Layer 4 of a small transformer language model trained on English Wikipedia (8 layers, counted from 0, width 64).
A neuron adds its activation times its output weights to the MLP's output. To switch it off is to set its activation to zero at one token and run the rest of the model.
A neuron's activation on a vector x is SiLU(gate . x) times (in . x), where the dot is the dot product.

Input weights of the MLP neurons that the questions are about. A number n stands for n times 0.0063.
n0 gate: -31 40 24 -17 -49 -29 -10 26 22 28 -2 -43 -2 -16 -14 18 -5 -1 2 -4 32 -24 31 -14 -26 -5 5 27 -19 -13 -46 -6 -21 2 -14 -56 -22 30 -1 5 1 -29 -15 -3 -46 14 -19 16 14 0 -8 18 21 -23 -7 32 51 -18 13 -20 31 23 -40 -28
n10 gate: 11 38 2 -31 37 12 -29 61 40 -42 11 24 28 9 -2 -2 -11 -18 14 -20 -2 0 40 -3 -32 -4 36 5 7 -6 26 41 -16 -7 7 -26 7 17 36 25 52 -15 -5 -31 -12 35 -10 -21 17 -2 -39 0 -41 -23 5 31 26 2 5 -11 6 -49 31 -18
n15 gate: -16 40 -6 -8 5 40 58 -20 26 -16 43 40 -57 -7 -12 -10 -2 21 -16 19 26 -7 26 -6 13 -6 8 -24 0 -12 5 -26 -8 31 -50 27 -10 4 -10 -35 9 -29 38 60 -65 10 -10 -12 13 22 15 33 13 -16 17 -50 -15 9 10 -27 -24 -15 -25 -10
n24 gate: -2 24 22 9 2 35 -48 -49 8 -33 -7 -17 -30 -45 41 18 3 -12 -3 -3 13 22 21 23 -56 32 -18 1 -33 15 11 -39 4 23 -45 -10 57 -16 -35 2 -39 6 17 -7 -15 10 -3 2 -3 -16 -15 29 -17 7 21 5 23 31 -7 4 -52 5 -10 6
n25 gate: -32 -12 -16 29 33 15 -20 25 -14 -44 -10 -30 -25 18 -13 44 -59 -46 23 -44 9 34 -19 -9 13 -3 32 22 35 1 -23 -39 -31 29 -22 -34 29 -28 48 -9 12 -35 -2 -35 -2 -6 -3 1 -4 -7 -21 10 -24 31 -3 -28 17 1 -1 -10 -25 -41 11 9
n48 gate: 17 -28 -14 15 -36 -46 34 15 34 -8 -28 -72 11 43 9 32 -12 8 -15 -20 -21 -23 -23 -51 31 -41 8 -34 32 33 13 41 -27 25 -25 -21 -25 2 15 -11 -12 27 26 16 -8 19 18 4 69 14 -38 29 14 15 -57 47 2 -22 -5 46 -11 -3 11 27
n59 gate: -33 -20 24 -8 -33 -52 -5 11 30 20 31 12 7 10 -38 -6 -15 -11 -22 -17 19 18 35 55 33 18 -11 3 30 -17 1 -62 61 18 42 -19 -7 22 18 43 25 45 21 10 -17 3 12 28 32 -6 -21 50 0 4 -18 -11 -12 10 -18 -34 13 27 -2 60
n64 gate: 7 -20 18 1 17 -13 57 -13 61 -4 -35 -4 -66 22 -39 51 3 -28 34 -30 1 -1 6 -18 17 35 -17 -25 17 1 33 45 17 11 50 -41 11 -25 -6 24 27 -13 -12 2 -38 -28 -12 18 -8 5 -30 -8 -6 16 -32 18 18 26 -5 40 19 16 3 -22
n86 gate: -18 -5 34 -50 11 -5 12 37 -7 -67 1 -11 -6 58 2 25 7 7 -8 4 -19 -9 7 -41 -14 -38 -29 20 -14 27 -27 -15 -14 4 18 -40 -29 28 -17 7 -32 -4 19 -28 -13 13 15 2 51 -18 -26 0 32 -54 -15 85 -26 11 10 29 28 -20 4 2
n87 gate: -16 -62 -10 -38 -12 -62 3 24 0 2 -8 -78 2 -10 29 1 -15 -39 20 24 56 -10 -1 6 -27 -48 -7 20 -9 26 -14 -38 7 -1 41 5 13 -17 23 58 -20 9 27 -1 39 -24 10 -19 29 14 6 36 -13 44 -16 -18 -16 -23 1 17 -17 -10 13 25
n97 gate: -3 -29 1 -38 18 16 -30 -30 13 -30 -18 15 -18 1 30 -15 -36 -47 -9 33 8 -11 6 6 -31 59 -10 -29 -19 -1 4 -31 -14 7 -14 -4 -16 46 43 -41 -16 20 23 -18 28 -22 -3 -21 41 26 18 -3 8 55 -23 -32 -11 -26 -3 6 52 18 -2 13
n142 gate: -9 4 5 43 -15 -14 50 -34 12 -69 -7 -12 -9 14 -33 -24 2 26 -7 14 46 6 -9 11 -14 8 -81 15 12 -33 20 4 -14 4 -4 -3 17 4 19 39 -31 -4 -25 -29 30 -26 2 38 37 -7 -27 -5 5 6 8 -30 -4 -15 24 4 -13 -20 -11 -71
n143 gate: -3 7 59 34 0 -31 2 47 -13 -28 3 44 -40 21 18 24 -37 3 15 9 59 8 0 -10 25 1 -28 45 -30 -38 -24 6 12 32 -19 23 17 19 -10 28 54 -31 17 -22 -28 -16 -8 -31 1 10 27 36 35 -54 -18 -39 3 22 30 -19 -33 -24 -12 15
n163 gate: 19 3 -14 -19 -17 -28 45 26 14 -22 2 4 -2 50 18 2 -14 8 -28 19 -9 -33 8 7 -13 -20 -39 -3 39 40 -9 8 -30 -23 6 -23 12 26 -22 20 16 2 11 -48 -8 15 -4 45 35 -45 18 17 -24 11 63 39 3 -15 4 -29 -33 17 -16 22
n165 gate: -14 -8 6 -11 -21 -14 -39 -6 18 23 -10 10 -10 16 -13 2 -13 33 -14 -38 -51 3 7 25 -8 -33 31 -35 5 -2 15 6 36 30 -3 1 -41 10 -34 6 -2 35 39 17 -21 32 -16 -7 37 3 8 14 -14 -61 36 22 18 -32 17 8 64 20 -32 41
n0 in: 21 7 -51 7 -32 20 -32 -20 -6 30 -3 25 18 13 -17 -33 11 15 9 50 -29 4 -2 14 -16 61 -17 10 42 -1 7 29 46 33 -35 -2 21 -2 10 10 27 10 -32 -31 4 2 8 0 13 22 -6 12 25 9 -36 -7 -11 21 -13 -36 -9 -28 7 49
n10 in: 6 -8 28 -7 -12 -18 5 5 -7 -9 6 7 -32 -38 35 20 24 23 20 -29 15 -20 -6 51 2 -4 -18 -26 -17 6 32 6 -20 -43 -23 6 15 -19 1 2 8 13 -27 6 -4 55 40 -31 11 14 -47 -40 8 -26 3 -19 9 -6 24 -40 -25 -29 4 20
n15 in: 7 -13 6 -6 -3 -2 2 -2 -7 14 -27 1 -11 28 49 -12 -41 -7 -3 -24 -33 45 28 -32 26 -24 30 -15 58 13 -17 -5 27 -14 -11 -29 1 15 -16 9 25 -26 40 -13 -30 -36 -18 47 -10 -26 19 18 13 -42 6 -24 23 -43 34 -1 -6 19 -29 -20
n24 in: -11 26 10 -16 14 13 30 -7 -1 -8 8 11 -12 23 28 -33 27 -21 -21 33 24 -26 7 -14 -16 -31 -65 30 9 8 -13 26 -9 7 -20 -50 -17 33 -30 -16 21 26 -7 -18 -6 48 -14 8 -23 0 25 -27 16 61 23 17 -11 40 -7 -13 -10 7 -11 30
n25 in: 9 13 17 -27 3 4 -38 9 4 10 -6 -28 30 -40 14 -31 9 -13 24 -6 -12 11 31 -61 -9 14 26 2 -13 -19 -30 -26 -38 -29 -31 -27 18 35 3 5 -16 -18 18 7 -9 -27 -7 11 -5 19 -7 -21 -19 10 -22 -6 -28 -14 -22 31 37 21 -16 -61
n48 in: 38 12 -6 -5 -31 28 -5 0 -26 8 23 -32 12 -7 -32 -6 -25 -9 31 15 -8 2 -8 -12 6 9 37 -30 5 -12 4 22 -57 7 -2 11 -4 -22 40 -29 -22 18 19 54 -26 -2 38 57 27 10 -9 2 -14 15 -13 21 -4 11 -6 13 -36 -43 28 65
n59 in: -43 -33 -9 22 -3 -28 17 28 -8 15 18 -23 9 1 -17 0 -42 -35 5 9 35 22 -3 -21 -21 -51 28 24 -24 -13 -11 6 -8 -30 -48 23 -35 -7 10 -36 -59 11 -4 4 -9 -12 -52 -9 26 -9 30 -2 18 -13 -18 4 44 20 5 -7 -34 -16 -49 9
n64 in: 5 15 21 28 -9 -2 5 -10 -15 16 -14 -15 15 9 -37 39 -10 3 -12 2 10 -9 27 6 48 24 24 25 -24 27 19 -11 13 33 -9 -9 2 18 25 26 34 -32 -25 -26 20 1 4 -12 -17 33 -9 1 1 -20 21 -49 -50 14 -38 -10 25 -43 -18 43
n86 in: -13 16 36 10 -25 16 -4 -7 16 -7 -3 -22 -20 -40 24 11 45 -15 -17 -15 -4 33 1 52 22 58 -27 -49 -7 33 -8 23 14 -1 -29 -18 10 -16 -3 -22 -51 26 57 12 -2 -31 2 10 7 30 -6 -13 -1 7 0 -12 12 -5 0 -31 -12 4 -8 -23
n87 in: -18 50 -36 -13 20 2 -13 11 11 -13 -43 -1 -47 7 13 43 -19 53 0 20 -40 -5 -1 -2 -71 12 -2 4 -9 2 5 -21 -32 -6 11 -21 -20 39 10 33 -6 8 -10 -52 4 -16 -31 -23 -13 -8 25 4 -4 12 6 42 -54 1 -53 22 33 -22 -18 22
n97 in: 5 -13 19 24 -14 36 -24 37 17 -17 15 24 -20 -10 26 1 38 24 34 -14 -26 4 -45 2 6 25 -30 57 -28 -7 8 -22 31 6 15 0 16 -47 -45 -39 11 -16 -4 -30 18 19 -9 -18 19 -6 9 -2 -33 -13 9 -26 38 -2 15 7 -12 8 23 48
n142 in: -23 -2 17 -9 58 48 10 8 8 6 -43 1 -6 25 14 -16 29 -24 16 -22 -2 49 -34 49 -24 11 7 15 17 11 29 -9 -1 39 -24 11 30 -28 0 9 -19 -36 13 -3 -35 3 -14 2 -18 -11 6 20 46 11 7 1 -42 -26 -4 39 -62 10 -33 -25
n143 in: -25 65 1 12 -16 -5 -8 12 11 -25 19 10 63 1 28 -33 -30 -49 9 3 3 -19 15 12 24 9 5 24 -19 -7 0 -43 9 -4 11 -7 6 24 -21 -70 20 15 10 40 -8 -17 -13 -18 17 5 56 -20 -9 -17 -47 19 -26 -16 -7 -21 9 16 -7 1
n163 in: 12 6 7 24 -25 -48 -11 -13 17 18 16 16 54 20 -17 4 -20 -28 -16 1 -12 -5 -12 23 78 37 19 -10 -1 20 10 -12 2 -2 -12 5 54 -9 10 -6 2 24 -11 -16 -5 -24 -1 -1 22 21 31 -25 -18 -32 1 -10 -20 -2 -19 -32 -29 -43 -54 24
n165 in: -8 -25 33 13 16 16 29 21 -32 -16 1 2 -39 13 -10 21 38 19 36 15 32 -50 -22 -5 -7 4 -3 -2 3 50 28 33 -21 4 -4 17 5 1 0 25 22 42 -94 37 22 0 -1 -16 5 -12 -5 -7 27 8 21 -9 -6 13 19 -18 37 -3 -20 21

Output weights of the MLP neurons that the questions are about. A number n stands for n times 0.0052.
n0: -33 -36 43 -34 -31 -51 -42 -15 -14 -31 -9 -20 1 -37 31 38 23 -17 -39 16 2 -25 7 -19 32 29 -14 -67 19 -50 -3 17 -11 -32 42 10 -30 22 0 24 -26 12 19 -18 41 15 -30 56 -1 -35 11 -6 -10 9 40 29 7 -28 19 24 28 -3 50 -20
n10: 13 8 -50 28 51 -5 -17 -7 12 -13 46 22 -41 -49 -3 -27 -37 -3 -23 -7 22 20 51 -42 7 -51 -27 18 35 -26 13 -29 2 8 53 39 34 -20 -41 8 -73 28 -37 -20 34 23 -14 43 0 -4 -13 -18 -48 -7 -46 -6 38 -21 -14 -23 10 -2 -15 0
n15: 33 -30 18 -13 -10 27 30 -31 -27 -7 20 -54 -30 -1 -67 18 -8 -3 6 46 28 9 54 6 -6 56 -22 -11 -19 -32 -25 46 -32 -6 -17 16 26 -21 10 -21 -26 28 -28 -9 19 -28 40 9 7 17 -33 73 1 -26 1 -24 10 -11 12 7 -31 18 -17 -6
n24: -11 50 13 28 9 -24 53 12 4 25 -4 29 21 -5 -12 -43 -25 24 7 -16 -14 -11 -10 -75 -1 29 1 -11 53 -12 7 0 -7 -63 2 5 -56 18 -5 72 4 -30 11 11 14 12 -38 40 30 -35 -5 11 9 41 -14 -2 22 -2 11 -43 -6 32 -38 28
n25: 6 28 60 4 14 8 -23 31 -34 -2 -8 20 -29 -18 50 95 9 17 0 28 6 39 20 31 -15 -11 -7 46 0 -38 3 -8 4 3 -32 1 26 -18 63 2 -13 6 5 -25 -28 13 -4 -51 9 15 13 -60 6 55 -18 32 62 27 0 7 -2 -2 -6 28
n48: 8 19 -19 -16 -33 -4 24 -30 11 44 -4 46 14 42 21 -17 8 37 -9 43 8 36 17 -4 7 62 14 1 1 -77 36 -33 -19 29 37 -7 4 29 -14 -1 0 -18 -1 22 -53 -23 -19 18 1 -38 34 19 14 6 -1 -8 -18 -48 -50 24 9 -47 -16 -7
n59: 34 32 25 -19 -61 26 1 -16 38 -4 -41 3 31 17 -23 -19 3 22 -49 -14 12 -7 -26 4 -12 23 -22 -8 -3 -36 -8 -17 -25 32 13 -24 -32 -31 -40 22 -4 0 37 31 -17 -33 -44 4 38 4 -27 37 -41 19 3 -3 -17 -45 14 -2 6 0 26 76
n64: -26 -12 -54 24 4 1 23 10 33 28 -13 -34 -26 -1 5 18 13 13 28 -36 -51 -51 -60 -15 -42 -8 -3 12 15 1 -44 1 12 -49 -2 8 -18 20 7 -12 38 -41 -10 22 10 17 7 37 8 20 7 4 77 15 -56 -23 30 -29 6 -13 -39 31 29 -5
n86: -37 10 21 -6 22 -6 42 3 -1 -10 0 -20 -44 10 -14 5 30 25 6 14 -3 -44 -5 2 -13 -18 -43 65 -34 -3 -30 -23 -3 45 -25 -7 -2 16 10 23 -17 75 2 43 -21 34 22 -1 17 -17 -30 -15 15 -15 0 23 -53 -48 -13 44 13 -60 -16 11
n87: -25 -5 62 -22 14 53 16 -29 25 -9 13 -26 -8 26 23 -74 45 12 58 17 7 33 -28 34 1 37 -34 -4 -7 11 22 22 -24 -9 21 -20 -72 -1 22 4 17 -8 -11 -6 7 -5 -35 15 -40 -27 30 -14 1 -60 42 -43 6 10 -17 -9 6 58 -50 14
n97: -4 -38 -38 56 -17 2 -10 -2 16 -10 -42 -26 38 -43 20 17 -59 37 -8 7 16 -17 31 -15 24 -42 -16 0 64 -3 13 -41 22 44 -10 -34 52 20 -34 -41 -1 -42 -15 32 -27 -4 -14 -15 21 -25 2 35 -17 3 -32 14 23 25 67 13 6 4 -21 2
n142: -46 -61 -22 26 2 19 9 -4 -19 -60 -49 16 -13 -27 -26 14 -48 20 11 2 32 -1 34 13 -47 32 -12 -19 -8 60 38 21 -24 14 -11 27 -18 -19 -30 -11 -25 15 -45 32 40 -12 -1 -15 9 65 -33 -30 -12 28 23 -6 -61 -10 33 -30 1 18 49 42
n143: -7 -28 -52 -8 -10 12 36 -7 30 -6 -25 -12 -17 -26 22 61 -49 -15 -19 12 -7 16 -55 -34 -23 6 82 -43 -1 7 18 -10 42 -3 -13 -37 -19 -2 1 2 -23 0 -51 40 35 -10 21 -22 -6 -28 -34 -30 8 55 -21 22 9 -39 31 27 -22 -3 47 6
n163: 12 7 -22 -6 8 52 -30 25 0 13 -14 -51 -47 9 2 16 -40 28 -8 -24 16 -16 -31 3 -38 -28 12 35 29 -2 -35 -7 19 -36 74 13 -11 -8 -3 -23 7 -13 22 5 29 -5 26 19 -25 42 63 -22 -27 -38 37 -10 -16 7 16 26 50 9 -18 28
n165: -23 1 -6 26 -48 12 -32 0 3 11 -39 -7 49 -17 19 10 22 46 -2 12 19 12 57 10 19 -50 0 35 -2 -3 -2 41 33 55 -5 -12 44 -25 -31 25 17 -33 29 -2 12 -35 27 -75 41 1 -15 -24 24 -19 -2 5 20 -26 -22 9 -25 -64 41 6

Each question names a token from some text and the token that comes next. It shows the vector x that enters the MLP there. A number n stands for n times 0.056.

Then comes g, the gradient of the next token's log-probability with respect to the MLP's output, scaled to length 1. A neuron's effect is roughly proportional to its activation times (output weights . g). A number n stands for n times 0.0053.

" T", then "in"
x: 19 3 10 23 12 -2 3 12 -7 13 -5 -10 23 -15 7 -19 10 14 -16 -14 10 -14 -43 10 -7 -13 -7 19 -6 -7 -10 5 8 -56 1 -2 22 19 28 11 -18 -9 1 13 10 15 -3 12 -31 1 -20 -25 -4 4 -10 7 5 -15 9 17 -16 1 22 -5
g: 1 -12 -3 -20 -3 -11 -6 -70 6 -1 17 -4 -15 37 -3 -14 1 -9 -19 16 -1 -3 4 -40 -42 14 -22 -48 -2 41 31 -12 -1 -24 -6 7 -29 -30 -24 0 -24 19 -50 66 19 36 -3 12 15 -22 3 -25 10 -19 38 -22 -26 7 -3 11 2 -14 -17 18
Which two neurons, each switched off alone, lower its probability most, in order? n25, n142

" ", then "L"
x: -10 0 28 5 -13 11 11 1 1 1 2 54 -10 -5 12 8 -1 6 -10 15 11 12 -16 9 2 -3 16 -9 -24 5 -4 -14 -5 -12 14 -1 2 5 -3 -5 5 4 -14 -10 0 -24 17 -17 -15 -17 12 -14 -12 -15 -22 -10 -22 -12 2 3 11 1 29 -11
g: 36 -23 58 28 -4 -6 -30 4 13 -7 0 1 -35 6 37 -10 -23 8 3 -7 -4 34 -21 -37 -18 -13 41 2 -35 29 -8 10 -37 5 -45 -24 -17 52 -17 17 8 27 -34 26 -29 24 -40 1 -21 25 -18 -10 -26 21 0 -13 16 -12 19 26 10 -7 6 -2
Switching off which neuron hurts the next token most? n143

" f", then "il"
x: -9 4 -9 -1 3 -26 22 -29 1 13 -15 22 -16 8 23 -18 -4 -23 -10 -9 -16 0 -3 22 -13 13 3 -6 -9 -8 -13 24 -6 -33 1 6 6 14 8 -18 -7 -10 -15 22 -5 -13 20 27 -23 -2 -6 -41 23 34 25 9 -26 13 -14 14 8 -14 8 5
g: -25 -41 2 13 -8 -31 44 -1 -24 9 13 -12 0 11 -33 14 -12 -21 35 1 -19 -11 14 6 15 7 -1 -15 10 39 58 -38 7 7 -60 -17 11 -2 9 -8 36 -12 -55 23 -36 32 -9 12 -6 54 -21 -13 -20 1 2 25 -6 4 10 22 -29 15 -4 13
Which neuron, switched off, raises the next token's probability most? n97

"it", then "h"
x: 5 17 8 22 -1 -3 -5 28 1 -10 -18 -3 -17 -33 -17 23 -8 43 -11 6 -11 3 -9 10 15 12 6 21 -2 22 -27 -2 -27 0 -7 -45 -2 -5 -6 25 12 17 9 1 -33 3 -25 27 -10 -83 -14 -27 19 2 10 6 3 3 22 -7 9 -19 -16 15
g: -19 7 21 -11 -10 -32 -9 8 8 -34 4 2 35 3 -24 9 14 -8 -4 -8 -2 -45 6 4 33 -44 9 2 -31 -32 -44 -17 -52 24 -5 -66 26 2 22 -41 -9 30 27 -7 -27 -10 21 -3 36 21 -7 -12 -29 4 -5 17 19 15 7 -43 -5 -23 10 28
Switching off which neuron hurts the next token most? n143

"L", then "am"
x: 11 12 -1 -1 -1 -16 -2 -31 -18 19 3 9 5 2 8 -3 -4 11 27 7 11 -8 -31 0 -4 -18 -32 4 -17 7 25 -21 -13 -62 3 -20 1 -3 -23 1 -23 -1 0 29 4 20 12 14 -21 -5 -14 -9 -1 -11 5 -11 -28 -20 3 -17 -2 16 22 -1
g: -19 0 -11 19 33 -26 -1 -10 -46 -26 -2 -11 -13 -57 -30 34 -9 -7 -51 -22 17 8 10 -25 -23 31 -9 18 -40 23 11 23 22 -14 -1 -14 0 3 14 39 -4 -3 -37 11 2 -20 -26 51 -11 -22 36 20 15 43 6 4 23 26 21 12 -19 26 25 4
Switching off which neuron hurts the next token most? n0

"a", then "i"
x: -35 -4 -15 12 -22 25 5 -14 5 -23 1 21 14 0 5 -6 -19 -14 4 -7 36 12 -9 -11 11 14 -9 -7 -7 -1 14 -35 -10 -21 -4 22 -6 0 20 -5 3 -32 -15 18 -7 11 -1 -14 4 -16 -6 -34 -10 6 -20 -2 22 29 -16 20 -18 25 14 31
g: -4 22 -24 1 18 48 -25 -70 -6 -15 -6 -4 -19 4 40 0 19 0 -13 -10 24 -3 32 6 -15 0 14 -1 -24 -11 28 14 34 16 40 22 -26 34 9 -4 -1 30 -54 -31 20 3 34 7 -34 5 -8 -1 30 -42 13 10 -22 27 12 -28 -13 22 15 -22
Which neuron, switched off, raises the next token's probability most? n97

"s", then "p"
x: 22 -30 -4 -10 3 26 27 -26 -4 1 11 16 4 -14 13 -14 -18 -10 -15 -10 -14 0 -19 -9 -21 -13 22 -26 0 14 -16 2 -28 -12 -24 8 -40 -4 -40 22 -1 22 0 24 0 -23 16 1 15 -33 3 -23 -9 14 15 -18 26 9 17 -18 7 29 40 4
g: -28 -11 6 -18 43 3 -24 -2 -18 17 7 -1 -29 -12 -36 11 -49 -22 -8 -14 11 25 -16 21 26 16 17 21 39 -13 21 -46 15 21 -29 17 0 18 7 -12 48 -7 -25 24 12 -48 -7 -15 14 -2 23 9 0 -11 -29 -20 56 1 26 3 36 -27 12 39
Which neuron, switched off, raises the next token's probability most? n163

"2", then "8"
x: -18 33 -16 -31 18 12 22 -18 -14 17 5 -3 1 -3 3 -4 11 -4 -4 13 -11 -6 -22 23 -1 -5 -11 19 4 3 6 -16 -3 -17 6 -5 -5 7 -5 30 1 -10 1 -9 -32 -10 -8 2 -3 -15 39 -27 4 14 3 17 29 -17 22 -10 -21 -20 14 -18
g: -25 22 -24 -23 14 -16 -1 -37 -50 -7 -45 -5 -10 -1 -25 21 -46 -17 -1 -17 8 -19 22 5 -11 -17 -25 -17 -9 10 35 -33 17 18 47 -38 -11 -48 6 19 -7 28 -2 2 -12 -10 5 -5 -4 -22 8 33 -8 -11 36 -22 -49 -6 -10 -11 49 -9 -24 -29
Which neuron, switched off, raises the next token's probability most? n64

"ac", then "k"
x: 1 -7 -15 35 3 17 6 29 -3 -30 9 8 2 -4 -5 -10 8 3 4 -21 -25 5 -10 -26 -36 -10 7 32 4 -3 17 -17 -17 -25 -14 -30 16 11 -24 -27 15 46 -9 19 -5 -20 -13 10 18 -28 -7 -10 18 55 5 -56 -17 0 -17 -15 -1 9 14 -12
g: -11 27 -18 55 61 -26 41 17 -1 1 -8 28 10 -24 -46 18 -9 26 31 -19 28 14 7 30 5 -13 -21 -32 26 -38 -41 -2 17 -5 -14 22 11 -9 -7 8 16 -23 -41 16 -29 -16 -9 4 -20 -22 16 -20 26 -36 17 -20 2 28 -15 -23 3 -20 5 12
Switching off which neuron hurts the next token most? n97

"w", then "ic"
x: -3 -17 9 -5 8 25 15 -8 0 26 -12 -3 15 0 1 16 6 69 -13 7 -4 -2 -36 -12 11 -49 35 6 -9 -4 -9 9 -2 -15 -21 24 -19 -24 -8 15 5 -15 21 -14 2 6 -11 21 -21 -8 5 -16 47 -24 22 -9 3 15 20 -7 -12 -13 9 6
g: 16 -32 -4 -16 -8 24 -7 -36 44 -18 15 -14 -2 1 -17 11 -39 36 -31 24 -12 39 23 10 -23 -28 -8 -22 -16 1 -15 20 -29 -4 -12 -37 -1 3 20 -29 -30 8 25 1 20 18 -10 28 22 -4 -28 1 -17 19 61 24 -2 -17 38 38 27 17 -8 -48
Which neuron, switched off, raises the next token's probability most? n143

"K", then "an"
x: -10 4 19 18 -8 -17 8 -5 -8 26 -2 -12 13 0 -11 -19 -1 2 5 1 3 -13 -50 -2 4 -3 -43 23 -30 6 13 5 4 -62 -15 0 1 3 1 9 -25 12 -6 11 -5 20 28 8 -26 2 -16 -23 -6 5 -10 -16 2 -4 -3 1 -14 0 -1 -5
g: 15 -2 20 -29 1 -31 -14 1 -37 -33 22 -35 21 32 -13 -17 -47 -4 20 33 -5 -1 -14 -42 -9 -3 22 -39 -32 9 -6 -28 -33 5 -19 2 -8 2 -2 8 15 1 40 53 15 -39 30 21 -18 -37 -5 10 33 13 -7 -5 13 37 -11 -21 10 32 23 -28
Switching off which neuron hurts the next token most? n10

"u", then "es"
x: -11 10 37 3 13 8 36 12 12 -37 12 -16 -2 -26 -9 6 2 -21 34 -11 -23 2 -17 6 10 -8 -43 -16 18 -19 -16 17 -15 -14 3 -9 -4 -13 -25 9 11 -10 -16 9 16 -29 1 3 1 -8 -17 -31 33 -25 7 6 -8 8 0 -12 -23 -30 -5 -24
g: 6 -21 -34 5 -7 -47 1 36 60 15 0 -33 5 9 70 0 35 16 20 1 16 -40 -5 -19 5 6 -26 10 -28 -61 13 -19 20 5 0 8 15 -1 -24 -12 -34 11 -24 5 -17 -44 4 21 26 2 6 19 1 -3 -11 12 -33 -32 13 2 8 2 -23 -20
Switching off which neuron hurts the next token most? n86

"7", then "."
x: 2 27 -12 -16 0 14 20 7 -24 5 6 1 7 3 15 -9 8 -4 -11 -1 -16 6 -4 13 4 26 18 10 -12 5 8 -34 -3 -5 19 18 -2 10 -14 -2 3 1 3 0 -3 -10 -8 -11 -28 2 52 -10 2 12 30 11 0 14 20 17 8 -27 16 -6
g: 9 12 42 -28 -10 22 26 42 -53 -8 20 10 -4 14 -22 -18 -1 30 -30 26 -13 -9 18 13 -1 28 4 9 -25 -35 11 -19 6 -1 -14 23 -57 0 -71 -5 4 -24 2 5 14 41 -37 12 -14 22 -23 -10 -39 -12 10 -13 11 -16 5 39 -1 24 2 9
Switching off which neuron hurts the next token most? n59

"l", then " |"
x: 4 10 -8 14 12 4 -7 -13 -1 25 25 8 12 0 9 -19 14 -23 -8 22 -2 12 6 -17 4 -21 9 30 8 -34 4 33 -17 -20 1 -20 -15 -45 -26 -7 3 6 23 16 -7 -24 10 43 -6 18 14 -1 25 -13 33 -25 12 24 24 -72 -5 -2 -2 -7
g: -15 17 10 -63 -1 -16 12 -13 -30 -20 -51 8 -1 -19 8 22 -34 -20 -17 -23 -14 -10 3 8 43 -16 32 -10 -17 -36 8 18 29 -12 -48 -12 21 22 -32 -1 -16 -24 2 -10 29 -9 18 35 33 46 18 59 -1 -16 15 -32 -15 2 -8 -8 -4 1 -3 1
Which neuron, switched off, raises the next token's probability most? n87

"9", then "0"
x: -7 6 -17 -22 -4 11 20 4 -20 22 -2 -3 -2 15 -4 -16 2 15 -18 -6 -12 3 1 11 7 11 -1 23 1 11 5 -11 6 -26 4 0 -9 12 -24 8 2 6 7 0 -7 3 -22 6 -24 -21 51 -7 5 -10 24 11 7 20 19 0 12 -8 19 -15
g: -35 -10 -29 20 14 41 -7 -9 46 23 14 -2 -20 6 -4 -10 12 0 28 26 19 38 11 -7 8 28 3 20 48 24 11 37 12 -1 -9 -27 39 27 54 8 -18 -5 12 -11 26 26 29 2 24 -37 -9 -1 7 20 18 14 3 -12 41 -32 13 26 -1 -50
Switching off which neuron hurts the next token most? n163

"/", then " R"
x: -4 -12 -18 13 -8 19 12 -30 -7 0 -3 5 12 -19 -25 -6 19 37 -3 3 -16 26 -23 3 -2 39 3 17 -28 26 -1 -18 -7 -27 9 45 7 -40 -17 20 -14 -16 -3 -17 24 -11 6 -9 -15 -13 16 -25 -33 -20 8 0 -8 -11 -5 0 -24 8 11 18
g: -1 -4 12 23 -24 -18 -13 31 25 1 3 -2 11 32 -16 24 -37 10 4 -13 26 13 -10 -7 -16 20 -4 35 2 8 -12 35 10 21 0 7 -26 -2 -56 -14 -31 -23 46 -2 -21 -44 -25 23 -2 11 -19 47 -22 -61 -27 -13 -25 43 1 -34 0 27 7 -18
Which neuron, switched off, raises the next token's probability most? n24

"\n", then "|"
x: 31 -23 -10 3 -9 20 27 -2 7 33 -13 -12 -7 2 15 -12 -6 -11 15 -7 -27 24 -48 1 12 -3 26 18 -3 -10 11 24 -9 4 0 -30 9 -5 25 -18 6 -5 -20 -4 1 14 -4 24 24 36 31 -18 -9 4 -5 -1 -13 -13 9 2 3 -7 8 8
g: -5 -46 -41 2 -34 -11 13 -11 12 -18 -19 2 30 -4 -23 -7 -3 25 0 -72 -10 33 -6 -18 1 53 39 22 18 -4 15 22 16 32 -36 -14 4 -25 40 -27 -37 -33 16 -7 -37 -16 6 -23 1 13 16 16 22 18 3 7 8 15 -15 26 27 -7 11 -15
Switching off which neuron hurts the next token most? n48

"s", then " B"
x: 35 13 -18 -2 -13 5 21 -19 7 12 14 25 20 -23 4 -2 16 28 -16 -6 4 11 -2 -12 10 -33 -1 -45 29 -9 -17 12 -15 -33 -22 -4 -11 31 -31 15 0 -11 11 12 4 1 10 -19 -11 -5 11 -13 6 5 37 -28 5 20 32 -27 -25 -2 -3 -9
g: -20 8 -2 13 -1 7 2 31 -1 -8 7 -1 23 -5 -2 22 32 -25 34 8 7 15 -7 18 -82 9 -7 -18 9 2 -19 13 39 -6 16 9 6 -36 -6 -21 9 -4 17 -11 -55 -10 41 -58 2 6 27 18 -3 -19 -26 -57 -3 -8 -16 -34 12 -30 35 10
Switching off which neuron hurts the next token most? n15

"o", then "b"
x: -3 -22 3 -7 -30 -14 1 -2 33 32 20 -5 5 1 15 0 3 -17 0 -42 -7 10 -16 -16 -5 2 -11 -17 16 4 15 -54 0 -54 -5 5 -18 -1 -27 11 -19 8 9 -2 -27 -3 37 4 -8 -28 6 -22 10 -20 -26 7 -15 5 -14 12 -12 7 9 19
g: -36 57 1 0 -29 5 5 1 32 -2 29 -8 24 21 40 3 13 -5 39 30 1 10 3 -52 6 3 4 -40 -16 -40 3 4 -20 -10 -11 25 -2 25 14 1 -33 -11 -19 14 -28 -21 -15 -18 -9 28 25 -48 3 -34 -1 -39 22 21 0 -26 19 -37 -27 -21
Switching off which neuron hurts the next token most? n48

"ar", then "t"
x: 7 2 16 33 -9 -9 4 -10 -6 20 -14 12 -13 -36 7 14 5 -6 3 -12 -4 5 12 -31 -2 24 4 5 14 13 28 -35 -13 -28 -51 1 -17 50 -3 20 -3 47 -19 12 -4 -4 -15 30 5 -13 4 -23 8 21 2 14 -42 16 7 -4 13 1 29 13
g: 2 44 34 -14 2 20 -3 16 -23 11 -18 -35 -56 19 9 2 -1 9 46 -8 -13 41 -17 18 -23 48 0 -13 9 -2 -20 -1 28 7 12 -4 14 5 18 9 39 -29 13 -8 -40 -22 -22 23 -43 -28 7 -2 44 -15 -37 -44 -19 -3 -20 -2 -12 -28 10 15
Switching off which neuron hurts the next token most? n97